Layer 3 of a small transformer language model trained on English Wikipedia (10 layers, counted from 0, width 64).
A neuron's activation on a vector x is SiLU(gate . x) times (in . x), where the dot is the dot product.
The model reads these tokens: " San" " Mar" "ino" "," " where" " she" " present" "ed" " her" " c" "red" "ential" "s" " to" " the" " respect" "ive" " head" "s" " of" " state" ".\n\n" "S" "he" " is" " de" "ep" "ly" " comm" "it" "ted" " to"

The vector x that enters this layer's MLP at each token. A number n stands for (n - 128) times 0.0096.
0 " San": 138, 157, 136, 126, 117, 7, 127, 66, 152, 135, 99, 175, 111, 86, 114, 115, 155, 137, 144, 131, 147, 209, 120, 122, 76, 100, 167, 152, 87, 105, 83, 162, 143, 140, 105, 70, 160, 98, 135, 202, 116, 131, 68, 92, 128, 53, 149, 120, 106, 144, 80, 119, 68, 119, 185, 122, 110, 158, 139, 137, 170, 140, 151, 184
1 " Mar": 124, 129, 147, 141, 93, 9, 114, 109, 147, 131, 102, 157, 64, 100, 107, 122, 124, 114, 144, 133, 129, 141, 90, 84, 88, 116, 174, 169, 77, 79, 61, 154, 137, 144, 92, 22, 145, 59, 121, 207, 122, 132, 93, 81, 154, 90, 129, 109, 92, 139, 93, 134, 59, 141, 184, 129, 104, 138, 139, 128, 159, 137, 129, 157
2 "ino": 98, 163, 135, 62, 108, 104, 58, 52, 221, 116, 145, 150, 98, 113, 100, 128, 156, 112, 76, 109, 136, 61, 163, 117, 77, 69, 132, 179, 131, 170, 109, 131, 174, 114, 77, 106, 108, 86, 110, 100, 101, 140, 162, 76, 128, 134, 162, 64, 41, 119, 138, 109, 97, 143, 135, 90, 130, 126, 140, 117, 194, 101, 147, 128
3 ",": 170, 178, 197, 153, 105, 14, 137, 110, 105, 65, 76, 177, 117, 140, 147, 115, 118, 165, 64, 113, 108, 86, 149, 54, 73, 78, 124, 189, 141, 134, 105, 136, 116, 127, 123, 93, 158, 78, 124, 152, 142, 132, 126, 67, 84, 98, 141, 151, 87, 151, 146, 128, 96, 155, 137, 146, 129, 154, 146, 123, 142, 128, 126, 107
4 " where": 152, 151, 164, 156, 131, 42, 150, 86, 58, 118, 101, 168, 139, 136, 149, 112, 105, 134, 119, 70, 66, 103, 132, 100, 80, 108, 108, 215, 119, 167, 92, 181, 156, 126, 105, 94, 155, 188, 106, 137, 159, 100, 95, 56, 85, 135, 154, 207, 78, 149, 192, 172, 107, 118, 159, 152, 181, 132, 132, 111, 171, 129, 105, 143
5 " she": 156, 147, 136, 169, 89, 68, 97, 96, 154, 144, 120, 150, 102, 59, 169, 147, 136, 129, 158, 131, 49, 94, 28, 76, 79, 113, 157, 206, 132, 138, 109, 164, 139, 119, 76, 91, 117, 121, 135, 142, 147, 113, 165, 85, 151, 163, 160, 132, 74, 153, 117, 120, 121, 76, 172, 92, 125, 195, 151, 173, 162, 150, 136, 110
6 " present": 94, 110, 116, 95, 108, 51, 117, 87, 131, 137, 43, 192, 152, 82, 111, 137, 100, 137, 76, 106, 104, 147, 89, 123, 70, 130, 199, 175, 83, 130, 115, 131, 208, 115, 114, 144, 186, 75, 160, 103, 97, 131, 158, 80, 88, 187, 162, 152, 169, 166, 156, 127, 126, 145, 118, 102, 144, 129, 137, 142, 160, 87, 156, 102
7 "ed": 113, 191, 83, 103, 117, 62, 143, 43, 206, 94, 104, 213, 115, 76, 135, 152, 141, 169, 119, 143, 99, 107, 165, 122, 75, 115, 119, 194, 168, 125, 93, 152, 170, 118, 80, 117, 158, 55, 134, 135, 139, 113, 214, 97, 118, 185, 130, 129, 142, 166, 159, 141, 93, 155, 139, 111, 103, 151, 158, 95, 155, 109, 172, 106
8 " her": 158, 147, 166, 170, 93, 60, 126, 135, 150, 121, 134, 180, 85, 51, 115, 128, 122, 121, 143, 135, 34, 120, 61, 120, 133, 108, 130, 186, 125, 117, 80, 179, 131, 104, 82, 82, 156, 67, 127, 210, 150, 160, 132, 60, 150, 169, 90, 109, 70, 147, 140, 149, 76, 115, 144, 88, 137, 177, 156, 119, 160, 167, 119, 88
9 " c": 125, 145, 152, 180, 39, 50, 130, 84, 180, 115, 83, 119, 101, 111, 165, 173, 118, 121, 61, 93, 102, 102, 110, 79, 79, 112, 177, 134, 103, 122, 119, 111, 138, 137, 127, 79, 142, 70, 181, 160, 96, 137, 119, 147, 139, 124, 54, 110, 119, 131, 206, 73, 128, 133, 184, 173, 106, 150, 107, 135, 183, 130, 133, 160
10 "red": 124, 190, 117, 141, 115, 82, 114, 83, 172, 124, 109, 203, 162, 81, 155, 140, 96, 98, 133, 126, 104, 111, 200, 81, 101, 120, 110, 153, 196, 172, 108, 163, 161, 136, 36, 106, 148, 47, 101, 205, 141, 163, 194, 103, 129, 117, 136, 104, 135, 156, 166, 146, 65, 146, 139, 63, 98, 109, 150, 115, 95, 109, 116, 78
11 "ential": 91, 199, 103, 136, 93, 13, 104, 26, 125, 81, 137, 175, 131, 86, 113, 144, 162, 111, 105, 144, 92, 134, 137, 126, 68, 113, 128, 167, 120, 166, 110, 118, 157, 119, 98, 83, 97, 68, 104, 173, 132, 149, 187, 90, 115, 186, 133, 89, 114, 107, 141, 192, 93, 147, 117, 144, 146, 120, 130, 118, 166, 74, 156, 162
12 "s": 154, 209, 146, 144, 73, 48, 142, 34, 236, 79, 97, 182, 135, 94, 149, 136, 75, 125, 117, 102, 156, 56, 141, 107, 118, 105, 159, 163, 144, 131, 136, 157, 133, 135, 74, 91, 101, 75, 132, 155, 148, 126, 181, 80, 123, 150, 89, 109, 135, 146, 101, 137, 112, 169, 176, 111, 103, 164, 163, 110, 159, 149, 164, 142
13 " to": 155, 209, 133, 147, 128, 30, 137, 119, 139, 78, 115, 156, 119, 102, 204, 156, 117, 152, 109, 109, 64, 92, 122, 82, 102, 129, 91, 211, 103, 151, 97, 132, 197, 135, 114, 41, 130, 128, 153, 112, 122, 114, 96, 64, 83, 147, 121, 149, 111, 131, 146, 158, 78, 138, 119, 123, 155, 143, 137, 114, 188, 159, 160, 157
14 " the": 150, 131, 161, 144, 90, 34, 124, 76, 124, 105, 117, 195, 109, 110, 176, 137, 122, 156, 109, 97, 112, 185, 87, 115, 112, 71, 89, 201, 102, 118, 52, 139, 126, 128, 112, 103, 152, 116, 133, 144, 186, 130, 108, 101, 127, 156, 108, 73, 77, 131, 139, 111, 62, 197, 157, 126, 175, 146, 190, 123, 128, 120, 103, 114
15 " respect": 63, 197, 136, 148, 142, 95, 130, 70, 78, 134, 118, 191, 136, 123, 132, 139, 109, 124, 91, 104, 81, 163, 68, 127, 89, 134, 199, 160, 132, 131, 125, 134, 147, 157, 98, 52, 107, 95, 60, 151, 126, 223, 145, 103, 94, 81, 101, 139, 143, 142, 121, 143, 112, 156, 161, 122, 141, 136, 157, 78, 170, 157, 131, 171
16 "ive": 142, 185, 121, 146, 114, 38, 97, 55, 189, 103, 114, 157, 76, 97, 98, 149, 133, 93, 91, 148, 128, 95, 154, 143, 69, 78, 135, 152, 161, 167, 115, 149, 177, 106, 102, 98, 109, 66, 87, 136, 133, 150, 168, 57, 130, 207, 122, 74, 65, 143, 170, 166, 108, 113, 148, 152, 150, 134, 146, 93, 175, 118, 177, 142
17 " head": 96, 91, 132, 159, 123, 77, 71, 132, 127, 127, 90, 195, 80, 73, 119, 121, 88, 100, 85, 65, 50, 142, 111, 87, 84, 96, 204, 83, 126, 129, 111, 129, 182, 165, 126, 69, 167, 64, 152, 127, 122, 161, 152, 101, 74, 126, 107, 106, 134, 177, 131, 140, 110, 101, 163, 76, 144, 130, 137, 145, 162, 126, 129, 161
18 "s": 152, 209, 145, 143, 79, 52, 148, 44, 246, 81, 92, 177, 130, 93, 136, 139, 72, 119, 119, 105, 155, 59, 131, 108, 117, 105, 159, 160, 146, 128, 144, 165, 129, 131, 73, 87, 93, 74, 117, 153, 147, 127, 176, 82, 122, 148, 85, 105, 137, 148, 96, 138, 111, 165, 182, 125, 103, 165, 166, 112, 162, 143, 162, 146
19 " of": 181, 194, 117, 156, 95, 45, 155, 109, 123, 41, 97, 193, 139, 100, 174, 125, 115, 172, 106, 108, 89, 192, 171, 110, 71, 113, 121, 169, 138, 140, 108, 118, 167, 131, 110, 54, 134, 85, 174, 156, 106, 85, 138, 65, 84, 113, 159, 76, 76, 152, 147, 150, 108, 145, 133, 130, 131, 154, 163, 135, 159, 154, 169, 147
20 " state": 115, 156, 182, 150, 81, 48, 93, 26, 144, 107, 96, 161, 108, 99, 71, 136, 121, 74, 100, 66, 103, 123, 95, 118, 83, 80, 152, 135, 129, 135, 114, 163, 189, 138, 148, 148, 116, 84, 130, 133, 102, 135, 140, 100, 82, 130, 98, 34, 69, 118, 132, 189, 126, 102, 143, 126, 161, 140, 154, 138, 168, 94, 145, 184
21 ".\n\n": 143, 150, 182, 105, 97, 41, 137, 63, 80, 79, 103, 177, 131, 56, 137, 105, 156, 90, 121, 118, 134, 124, 159, 109, 81, 108, 162, 159, 178, 94, 87, 126, 170, 113, 138, 40, 189, 157, 134, 140, 100, 134, 125, 73, 128, 69, 178, 174, 118, 167, 179, 139, 109, 128, 151, 134, 103, 162, 136, 142, 141, 115, 47, 167
22 "S": 184, 181, 103, 150, 108, 99, 134, 110, 198, 71, 126, 179, 177, 64, 161, 180, 112, 104, 153, 88, 49, 131, 122, 94, 64, 155, 177, 151, 137, 121, 116, 155, 117, 145, 56, 117, 140, 96, 134, 113, 154, 108, 174, 109, 119, 119, 149, 93, 104, 144, 113, 131, 83, 155, 174, 189, 122, 165, 190, 161, 149, 82, 135, 160
23 "he": 127, 142, 139, 139, 125, 115, 79, 106, 225, 169, 149, 160, 104, 109, 160, 117, 104, 67, 188, 95, 105, 65, 163, 121, 89, 125, 122, 230, 142, 159, 72, 144, 142, 102, 86, 39, 95, 109, 122, 138, 146, 137, 162, 146, 125, 126, 146, 83, 50, 161, 145, 117, 90, 87, 178, 128, 151, 150, 170, 129, 139, 135, 130, 78
24 " is": 140, 158, 204, 171, 112, 104, 116, 47, 161, 103, 125, 128, 183, 69, 116, 159, 66, 135, 71, 125, 81, 160, 75, 75, 79, 146, 119, 210, 119, 112, 89, 107, 130, 118, 111, 135, 163, 99, 124, 101, 178, 145, 157, 65, 98, 94, 149, 189, 106, 108, 135, 121, 87, 170, 146, 77, 106, 155, 136, 119, 177, 155, 185, 143
25 " de": 95, 121, 123, 134, 89, 56, 119, 85, 185, 141, 118, 131, 137, 94, 126, 127, 141, 82, 128, 132, 93, 153, 101, 94, 48, 62, 137, 190, 86, 128, 99, 147, 126, 151, 64, 99, 181, 50, 153, 103, 100, 116, 153, 116, 75, 127, 127, 122, 94, 162, 142, 72, 108, 178, 131, 142, 136, 167, 137, 174, 192, 155, 211, 119
26 "ep": 174, 182, 98, 99, 128, 103, 114, 139, 188, 150, 66, 185, 106, 64, 175, 156, 128, 142, 159, 152, 36, 114, 154, 89, 77, 139, 116, 170, 128, 150, 116, 162, 170, 75, 99, 78, 155, 86, 84, 176, 153, 145, 204, 128, 175, 91, 104, 84, 169, 165, 178, 145, 105, 115, 122, 109, 149, 107, 172, 136, 141, 88, 126, 109
27 "ly": 147, 199, 149, 175, 157, 77, 160, 81, 191, 119, 152, 150, 97, 124, 102, 144, 156, 127, 101, 182, 81, 86, 135, 113, 83, 148, 109, 194, 159, 181, 71, 152, 159, 139, 121, 84, 92, 31, 97, 115, 154, 158, 157, 104, 139, 186, 124, 113, 105, 182, 160, 135, 89, 158, 173, 104, 128, 158, 149, 86, 178, 135, 149, 113
28 " comm": 41, 148, 140, 118, 71, 68, 124, 123, 133, 107, 79, 170, 162, 101, 194, 162, 125, 51, 91, 124, 60, 127, 88, 111, 105, 165, 118, 165, 76, 102, 102, 177, 165, 165, 114, 49, 157, 27, 148, 141, 137, 173, 101, 100, 100, 152, 96, 98, 194, 120, 152, 127, 96, 97, 122, 115, 125, 122, 128, 131, 171, 96, 143, 147
29 "it": 107, 202, 118, 147, 127, 99, 97, 69, 248, 160, 131, 190, 169, 124, 131, 127, 89, 125, 153, 135, 136, 106, 160, 95, 85, 100, 107, 175, 121, 133, 110, 174, 189, 94, 100, 71, 127, 105, 136, 147, 99, 156, 178, 159, 125, 79, 108, 53, 137, 170, 136, 154, 105, 143, 175, 116, 119, 119, 167, 79, 175, 93, 98, 92
30 "ted": 130, 207, 113, 129, 118, 53, 127, 52, 197, 111, 129, 213, 143, 104, 132, 158, 166, 127, 101, 165, 95, 87, 176, 109, 110, 113, 120, 184, 163, 178, 96, 174, 171, 126, 123, 80, 143, 60, 148, 147, 157, 127, 213, 108, 114, 164, 155, 91, 149, 155, 171, 153, 79, 151, 166, 126, 123, 115, 113, 79, 157, 112, 159, 133
31 " to": 166, 209, 143, 138, 132, 42, 132, 136, 145, 83, 117, 150, 134, 106, 195, 155, 111, 138, 114, 112, 51, 92, 113, 81, 111, 134, 78, 213, 98, 158, 92, 140, 192, 136, 112, 44, 128, 127, 160, 103, 123, 121, 104, 64, 81, 130, 113, 146, 115, 132, 151, 160, 71, 149, 130, 131, 161, 142, 133, 109, 182, 163, 161, 167

Each question shows the input weights of one neuron of the MLP. A number n stands for (n - 128) times 0.0086.

n42 gate: 170, 106, 117, 123, 79, 104, 78, 147, 81, 130, 106, 89, 113, 160, 138, 85, 82, 110, 129, 138, 146, 102, 111, 74, 172, 83, 135, 153, 117, 113, 129, 105, 110, 104, 128, 212, 121, 159, 171, 107, 130, 155, 107, 126, 88, 117, 143, 79, 191, 131, 76, 101, 86, 135, 153, 112, 104, 123, 82, 117, 124, 116, 114, 137
n42 in: 121, 203, 133, 108, 135, 116, 114, 144, 113, 89, 142, 125, 148, 139, 98, 132, 140, 142, 150, 89, 92, 73, 139, 67, 189, 166, 170, 170, 141, 119, 91, 64, 143, 145, 179, 104, 138, 113, 118, 128, 162, 100, 153, 175, 120, 142, 146, 64, 139, 123, 76, 38, 150, 140, 140, 152, 113, 169, 69, 116, 52, 131, 102, 129
It fires most on token 16 "ive"

n68 gate: 133, 129, 160, 168, 196, 132, 95, 131, 159, 86, 96, 128, 96, 135, 126, 154, 75, 123, 156, 76, 161, 163, 135, 146, 135, 113, 90, 102, 134, 127, 167, 125, 104, 142, 123, 101, 142, 98, 176, 91, 119, 122, 131, 70, 163, 141, 169, 153, 79, 29, 120, 143, 147, 98, 87, 116, 68, 139, 178, 92, 169, 121, 126, 125
n68 in: 108, 139, 119, 153, 194, 122, 85, 120, 154, 102, 114, 144, 143, 127, 103, 133, 111, 136, 142, 103, 154, 123, 98, 152, 111, 105, 97, 122, 105, 61, 120, 65, 149, 145, 135, 73, 167, 159, 162, 138, 136, 162, 151, 105, 118, 157, 133, 72, 155, 141, 156, 148, 110, 142, 95, 77, 126, 128, 144, 114, 52, 113, 131, 144
Its two highest activations, in order, are on tokens 19 " of", 24 " is"

n44 gate: 116, 103, 95, 153, 69, 116, 126, 95, 114, 176, 178, 137, 66, 58, 166, 144, 134, 154, 113, 104, 114, 123, 150, 136, 110, 128, 131, 136, 92, 110, 178, 146, 71, 106, 112, 187, 150, 130, 117, 167, 110, 88, 112, 199, 61, 150, 86, 181, 145, 122, 93, 162, 114, 157, 133, 141, 84, 185, 133, 127, 112, 150, 148, 90
n44 in: 142, 176, 130, 93, 136, 139, 91, 143, 207, 113, 162, 109, 129, 118, 124, 95, 113, 137, 34, 121, 139, 178, 159, 106, 108, 124, 151, 148, 114, 69, 129, 141, 153, 139, 175, 161, 70, 159, 32, 179, 141, 103, 168, 110, 93, 169, 140, 154, 152, 166, 80, 132, 40, 145, 120, 140, 133, 80, 108, 127, 97, 122, 94, 125
It fires most on token 7 "ed"

n165 gate: 145, 112, 173, 66, 125, 118, 192, 84, 80, 118, 101, 157, 120, 117, 94, 117, 121, 151, 129, 112, 75, 133, 137, 126, 154, 152, 128, 103, 121, 114, 174, 123, 178, 115, 142, 110, 146, 139, 166, 145, 175, 166, 102, 160, 170, 147, 107, 88, 137, 122, 75, 157, 157, 100, 176, 181, 74, 174, 169, 112, 72, 174, 122, 95
n165 in: 180, 111, 122, 165, 143, 168, 129, 123, 119, 125, 146, 108, 129, 126, 141, 164, 95, 154, 127, 100, 142, 89, 112, 121, 126, 138, 106, 169, 71, 169, 121, 148, 117, 143, 139, 148, 123, 103, 108, 130, 111, 176, 86, 126, 178, 118, 86, 95, 110, 149, 157, 119, 130, 167, 124, 121, 176, 115, 160, 117, 103, 154, 115, 123
It fires most on token 8 " her"

n181 gate: 149, 74, 155, 92, 135, 126, 128, 177, 113, 106, 118, 166, 124, 158, 128, 129, 162, 105, 163, 119, 115, 182, 154, 198, 151, 95, 135, 161, 166, 191, 87, 157, 154, 114, 107, 162, 112, 166, 163, 139, 185, 170, 105, 75, 80, 139, 132, 127, 154, 171, 137, 68, 155, 114, 143, 162, 136, 82, 77, 110, 170, 157, 61, 129
n181 in: 69, 159, 112, 95, 164, 94, 139, 85, 91, 136, 123, 126, 127, 133, 162, 160, 95, 141, 153, 103, 131, 152, 167, 144, 122, 131, 139, 96, 150, 92, 113, 144, 104, 115, 118, 75, 105, 111, 138, 105, 165, 89, 79, 130, 137, 119, 138, 184, 110, 105, 181, 163, 139, 166, 143, 95, 117, 125, 150, 130, 111, 157, 94, 136
On which token does it fire most, and how strongly? 4 " where", at about 1.3

n147 gate: 122, 150, 101, 116, 108, 129, 184, 139, 124, 72, 131, 118, 99, 161, 107, 189, 134, 121, 175, 133, 167, 120, 127, 71, 116, 159, 182, 131, 162, 139, 142, 112, 162, 196, 125, 141, 120, 140, 167, 147, 52, 132, 145, 105, 143, 102, 186, 105, 146, 90, 124, 145, 147, 150, 132, 120, 105, 130, 79, 63, 153, 162, 119, 54
n147 in: 91, 58, 172, 127, 139, 104, 87, 98, 122, 158, 132, 129, 170, 142, 69, 77, 127, 136, 138, 111, 110, 157, 103, 179, 124, 137, 73, 124, 116, 120, 138, 116, 140, 106, 125, 118, 158, 131, 120, 142, 180, 119, 106, 121, 139, 145, 78, 143, 42, 125, 155, 146, 125, 82, 152, 128, 115, 118, 169, 156, 80, 104, 155, 201
It fires most on token 26 "ep"

n120 gate: 151, 122, 82, 133, 157, 153, 129, 117, 73, 120, 165, 167, 135, 99, 160, 157, 120, 104, 131, 205, 143, 125, 183, 70, 160, 98, 127, 101, 92, 146, 77, 131, 115, 199, 125, 147, 128, 136, 121, 119, 130, 135, 122, 124, 91, 113, 101, 148, 108, 129, 172, 145, 177, 127, 86, 99, 61, 108, 165, 61, 152, 89, 149, 117
n120 in: 98, 117, 99, 91, 129, 134, 122, 124, 128, 92, 81, 91, 212, 38, 84, 203, 105, 132, 131, 145, 134, 105, 138, 87, 171, 112, 131, 56, 75, 120, 94, 169, 101, 130, 148, 94, 104, 132, 123, 180, 87, 116, 114, 145, 111, 129, 114, 142, 92, 137, 144, 160, 162, 173, 121, 29, 138, 153, 158, 141, 93, 112, 61, 95
It fires most on token 10 "red"

n72 gate: 169, 121, 145, 119, 140, 170, 105, 147, 124, 137, 125, 70, 164, 141, 119, 124, 111, 111, 129, 169, 76, 106, 82, 124, 128, 107, 106, 87, 175, 126, 88, 174, 115, 77, 182, 169, 175, 119, 185, 117, 148, 119, 135, 126, 94, 89, 94, 102, 61, 103, 96, 132, 98, 130, 134, 111, 158, 158, 141, 123, 156, 110, 139, 113
n72 in: 128, 136, 138, 111, 152, 126, 175, 132, 93, 151, 152, 163, 113, 152, 127, 174, 144, 110, 97, 123, 141, 166, 124, 91, 117, 134, 152, 91, 73, 125, 130, 117, 120, 83, 138, 82, 145, 123, 124, 148, 132, 64, 122, 124, 172, 163, 171, 109, 108, 109, 100, 186, 112, 124, 122, 162, 113, 177, 148, 147, 124, 186, 112, 104
It fires most on token 8 " her"

n39 gate: 158, 118, 99, 134, 140, 115, 138, 132, 182, 154, 103, 104, 135, 128, 76, 165, 109, 99, 108, 158, 155, 157, 100, 124, 54, 140, 147, 69, 132, 118, 113, 164, 141, 89, 203, 117, 88, 139, 123, 144, 121, 157, 111, 163, 136, 132, 185, 170, 106, 108, 138, 123, 60, 104, 119, 106, 143, 106, 139, 122, 84, 168, 124, 115
n39 in: 140, 137, 146, 142, 171, 147, 124, 146, 190, 151, 82, 127, 119, 105, 99, 165, 116, 120, 105, 140, 153, 121, 104, 127, 73, 137, 117, 110, 105, 122, 112, 184, 123, 97, 157, 90, 99, 157, 135, 98, 119, 122, 126, 170, 156, 117, 150, 157, 112, 88, 148, 142, 108, 109, 110, 127, 140, 117, 133, 107, 108, 155, 121, 94
Its two highest activations, in order, are on tokens 19 " of", 11 "ential"

n94 gate: 164, 117, 150, 110, 109, 158, 93, 124, 171, 198, 111, 106, 156, 148, 149, 131, 117, 103, 99, 108, 124, 128, 114, 171, 128, 160, 70, 105, 117, 171, 122, 114, 131, 114, 148, 111, 151, 131, 130, 101, 144, 165, 125, 106, 116, 105, 171, 115, 121, 113, 171, 118, 127, 78, 84, 128, 82, 149, 179, 74, 124, 163, 80, 68
n94 in: 112, 125, 163, 161, 127, 123, 151, 58, 105, 139, 134, 193, 150, 118, 134, 119, 128, 115, 146, 92, 137, 81, 133, 130, 128, 152, 151, 140, 160, 162, 99, 86, 110, 139, 128, 136, 134, 135, 139, 150, 139, 93, 118, 207, 139, 142, 101, 107, 144, 149, 86, 119, 141, 90, 176, 152, 93, 148, 102, 168, 103, 116, 167, 112
It fires most on token 23 "he"

n188 gate: 122, 155, 144, 138, 153, 171, 130, 134, 113, 150, 145, 117, 137, 148, 116, 120, 148, 145, 89, 126, 161, 140, 96, 136, 118, 104, 162, 114, 146, 102, 140, 142, 132, 93, 170, 88, 115, 122, 134, 214, 134, 153, 129, 137, 96, 175, 119, 84, 143, 154, 103, 127, 129, 104, 158, 110, 119, 126, 101, 160, 121, 100, 128, 154
n188 in: 107, 110, 129, 150, 151, 84, 107, 98, 143, 117, 130, 136, 140, 137, 151, 132, 127, 122, 155, 110, 94, 139, 119, 104, 144, 148, 118, 125, 116, 141, 129, 89, 122, 175, 133, 126, 133, 111, 138, 85, 147, 84, 148, 104, 165, 94, 138, 154, 120, 112, 152, 75, 141, 111, 93, 127, 141, 150, 125, 102, 108, 169, 142, 161
On which token does it fire most, and how strongly? 17 " head", at about 0.11

n105 gate: 153, 63, 111, 142, 179, 100, 112, 101, 111, 91, 99, 144, 91, 164, 171, 75, 142, 156, 123, 148, 104, 129, 124, 141, 122, 125, 59, 94, 128, 134, 150, 174, 123, 170, 108, 132, 138, 107, 150, 137, 136, 181, 92, 122, 133, 173, 120, 195, 89, 76, 132, 129, 138, 95, 164, 135, 134, 110, 96, 146, 136, 135, 140, 160
n105 in: 174, 89, 118, 116, 171, 86, 143, 141, 173, 118, 143, 108, 163, 132, 111, 125, 108, 103, 133, 110, 160, 169, 110, 64, 141, 101, 100, 131, 124, 122, 149, 111, 115, 130, 129, 133, 85, 159, 104, 153, 112, 130, 135, 78, 119, 164, 175, 139, 146, 126, 154, 126, 127, 123, 173, 122, 115, 129, 143, 138, 107, 155, 181, 162
On which token does it fire most, and how strongly? 4 " where", at about 0.29

n126 gate: 145, 158, 128, 89, 136, 102, 153, 96, 161, 102, 113, 106, 112, 103, 95, 143, 120, 161, 148, 134, 120, 59, 144, 148, 143, 158, 95, 123, 131, 61, 108, 86, 94, 104, 82, 148, 109, 98, 139, 160, 165, 164, 105, 182, 57, 99, 139, 128, 145, 152, 145, 147, 113, 107, 141, 115, 121, 119, 131, 191, 126, 141, 86, 137
n126 in: 92, 166, 107, 141, 147, 145, 125, 127, 109, 141, 71, 108, 149, 131, 145, 132, 143, 107, 113, 123, 165, 173, 88, 138, 72, 115, 172, 106, 181, 199, 180, 153, 163, 131, 191, 115, 181, 101, 120, 107, 123, 104, 192, 86, 182, 129, 130, 128, 109, 103, 89, 66, 102, 128, 155, 95, 145, 120, 149, 119, 61, 115, 122, 117
It fires most on token 10 "red"

n108 gate: 117, 79, 149, 118, 145, 74, 97, 131, 164, 96, 112, 101, 114, 106, 136, 133, 143, 79, 80, 121, 122, 121, 148, 160, 121, 155, 107, 109, 107, 123, 157, 132, 136, 165, 151, 130, 78, 137, 163, 111, 142, 130, 109, 115, 166, 94, 122, 139, 62, 125, 78, 137, 117, 109, 110, 166, 113, 85, 123, 105, 138, 131, 134, 71
n108 in: 120, 110, 150, 139, 127, 103, 115, 128, 170, 115, 107, 97, 116, 83, 137, 136, 176, 98, 83, 111, 109, 126, 165, 175, 105, 146, 122, 101, 96, 126, 153, 111, 125, 163, 148, 125, 72, 145, 147, 127, 154, 134, 93, 126, 181, 81, 141, 154, 62, 105, 85, 154, 98, 126, 108, 147, 121, 95, 123, 131, 125, 122, 142, 73
Its three highest activations, in order, are on tokens 2 "ino", 7 "ed", 15 " respect"

n41 gate: 148, 157, 102, 34, 128, 116, 104, 141, 149, 120, 153, 103, 189, 122, 62, 197, 119, 130, 116, 134, 157, 153, 126, 54, 161, 129, 177, 125, 165, 136, 136, 114, 121, 148, 145, 100, 89, 182, 156, 141, 130, 94, 125, 129, 133, 172, 178, 124, 154, 120, 172, 125, 150, 172, 132, 119, 142, 122, 70, 107, 96, 132, 153, 94
n41 in: 132, 96, 86, 165, 137, 118, 130, 44, 158, 135, 170, 164, 7, 169, 183, 111, 166, 160, 151, 148, 127, 111, 117, 137, 100, 199, 115, 133, 178, 132, 87, 161, 126, 117, 72, 147, 150, 157, 145, 113, 126, 135, 136, 112, 111, 94, 111, 193, 151, 103, 104, 160, 156, 138, 105, 177, 133, 79, 94, 118, 138, 129, 173, 157
It fires most on token 30 "ted"

n155 gate: 173, 154, 95, 151, 93, 103, 70, 190, 117, 141, 109, 176, 146, 149, 97, 99, 158, 170, 130, 145, 110, 155, 119, 151, 115, 135, 145, 139, 99, 146, 105, 116, 87, 85, 136, 128, 168, 125, 18, 115, 153, 132, 91, 146, 111, 157, 168, 137, 140, 101, 142, 134, 155, 120, 112, 133, 167, 141, 112, 148, 159, 93, 124, 127
n155 in: 139, 159, 155, 84, 112, 104, 70, 168, 146, 121, 119, 159, 127, 103, 99, 81, 152, 113, 147, 124, 75, 123, 131, 144, 176, 115, 122, 125, 110, 131, 120, 100, 86, 129, 115, 119, 127, 122, 59, 80, 150, 144, 129, 99, 112, 142, 130, 103, 157, 78, 104, 114, 171, 118, 148, 166, 145, 150, 149, 143, 140, 109, 145, 147
On which token does it fire most, and how strongly? 26 "ep", at about 0.29

n125 gate: 134, 90, 124, 113, 143, 140, 100, 119, 165, 95, 117, 77, 118, 152, 159, 99, 141, 140, 123, 119, 97, 115, 113, 127, 190, 128, 121, 122, 190, 140, 105, 122, 112, 143, 101, 153, 137, 99, 100, 88, 107, 169, 150, 81, 141, 104, 132, 172, 107, 121, 127, 127, 95, 141, 137, 143, 167, 93, 110, 111, 146, 108, 168, 145
n125 in: 121, 191, 145, 145, 126, 72, 151, 130, 125, 159, 110, 166, 67, 106, 143, 137, 145, 135, 136, 164, 169, 143, 150, 126, 91, 92, 123, 115, 89, 76, 172, 149, 108, 91, 170, 145, 92, 122, 127, 121, 122, 149, 141, 131, 125, 134, 150, 133, 106, 113, 128, 114, 110, 89, 117, 142, 114, 168, 115, 91, 145, 159, 104, 124
Its three highest activations, in order, are on tokens 16 "ive", 2 "ino", 27 "ly"

n89 gate: 161, 145, 117, 125, 95, 85, 113, 164, 148, 145, 149, 110, 92, 185, 146, 48, 141, 93, 137, 111, 110, 135, 159, 81, 108, 129, 78, 108, 174, 137, 90, 161, 132, 74, 130, 178, 94, 142, 157, 74, 134, 80, 147, 139, 106, 79, 135, 113, 136, 121, 127, 49, 119, 117, 114, 143, 81, 126, 134, 103, 147, 112, 98, 168
n89 in: 135, 126, 98, 120, 98, 67, 103, 170, 172, 147, 110, 90, 142, 160, 177, 62, 99, 79, 128, 111, 126, 109, 139, 147, 66, 141, 97, 107, 154, 105, 120, 137, 90, 117, 204, 152, 111, 117, 133, 90, 112, 132, 158, 139, 114, 171, 136, 154, 93, 128, 104, 100, 113, 157, 119, 87, 89, 124, 207, 93, 111, 135, 111, 185
Its two highest activations, in order, are on tokens 23 "he", 15 " respect"

n104 gate: 148, 97, 163, 134, 104, 102, 113, 137, 101, 118, 131, 150, 105, 104, 142, 71, 136, 161, 185, 145, 153, 172, 120, 157, 114, 130, 117, 102, 117, 93, 142, 109, 94, 152, 105, 143, 138, 92, 87, 172, 151, 129, 117, 144, 134, 194, 140, 96, 159, 93, 135, 138, 65, 93, 118, 143, 98, 132, 155, 119, 133, 114, 86, 105
n104 in: 130, 127, 142, 164, 97, 144, 98, 107, 111, 163, 126, 129, 152, 147, 143, 85, 145, 193, 148, 115, 115, 139, 112, 138, 119, 118, 117, 104, 108, 102, 64, 99, 80, 115, 136, 110, 158, 155, 124, 125, 100, 115, 117, 114, 137, 175, 137, 123, 155, 79, 147, 120, 73, 114, 128, 117, 127, 86, 203, 152, 109, 142, 145, 141
On which token does it fire most, and how strongly? 14 " the", at about 1

n10 gate: 100, 55, 111, 107, 152, 134, 131, 124, 93, 100, 152, 153, 95, 185, 106, 138, 162, 120, 100, 165, 102, 170, 120, 140, 106, 102, 138, 127, 118, 128, 147, 98, 193, 167, 155, 131, 128, 115, 135, 126, 122, 112, 162, 140, 87, 138, 63, 147, 93, 116, 165, 129, 129, 135, 112, 137, 149, 131, 122, 147, 153, 118, 179, 147
n10 in: 127, 124, 127, 106, 163, 121, 100, 126, 111, 125, 114, 144, 143, 161, 132, 63, 107, 127, 63, 128, 110, 128, 147, 149, 128, 111, 151, 140, 121, 159, 105, 123, 113, 96, 155, 106, 109, 108, 70, 144, 95, 101, 98, 113, 59, 163, 119, 105, 157, 154, 156, 125, 178, 148, 111, 187, 89, 122, 145, 122, 86, 96, 179, 165
It fires most on token 6 " present"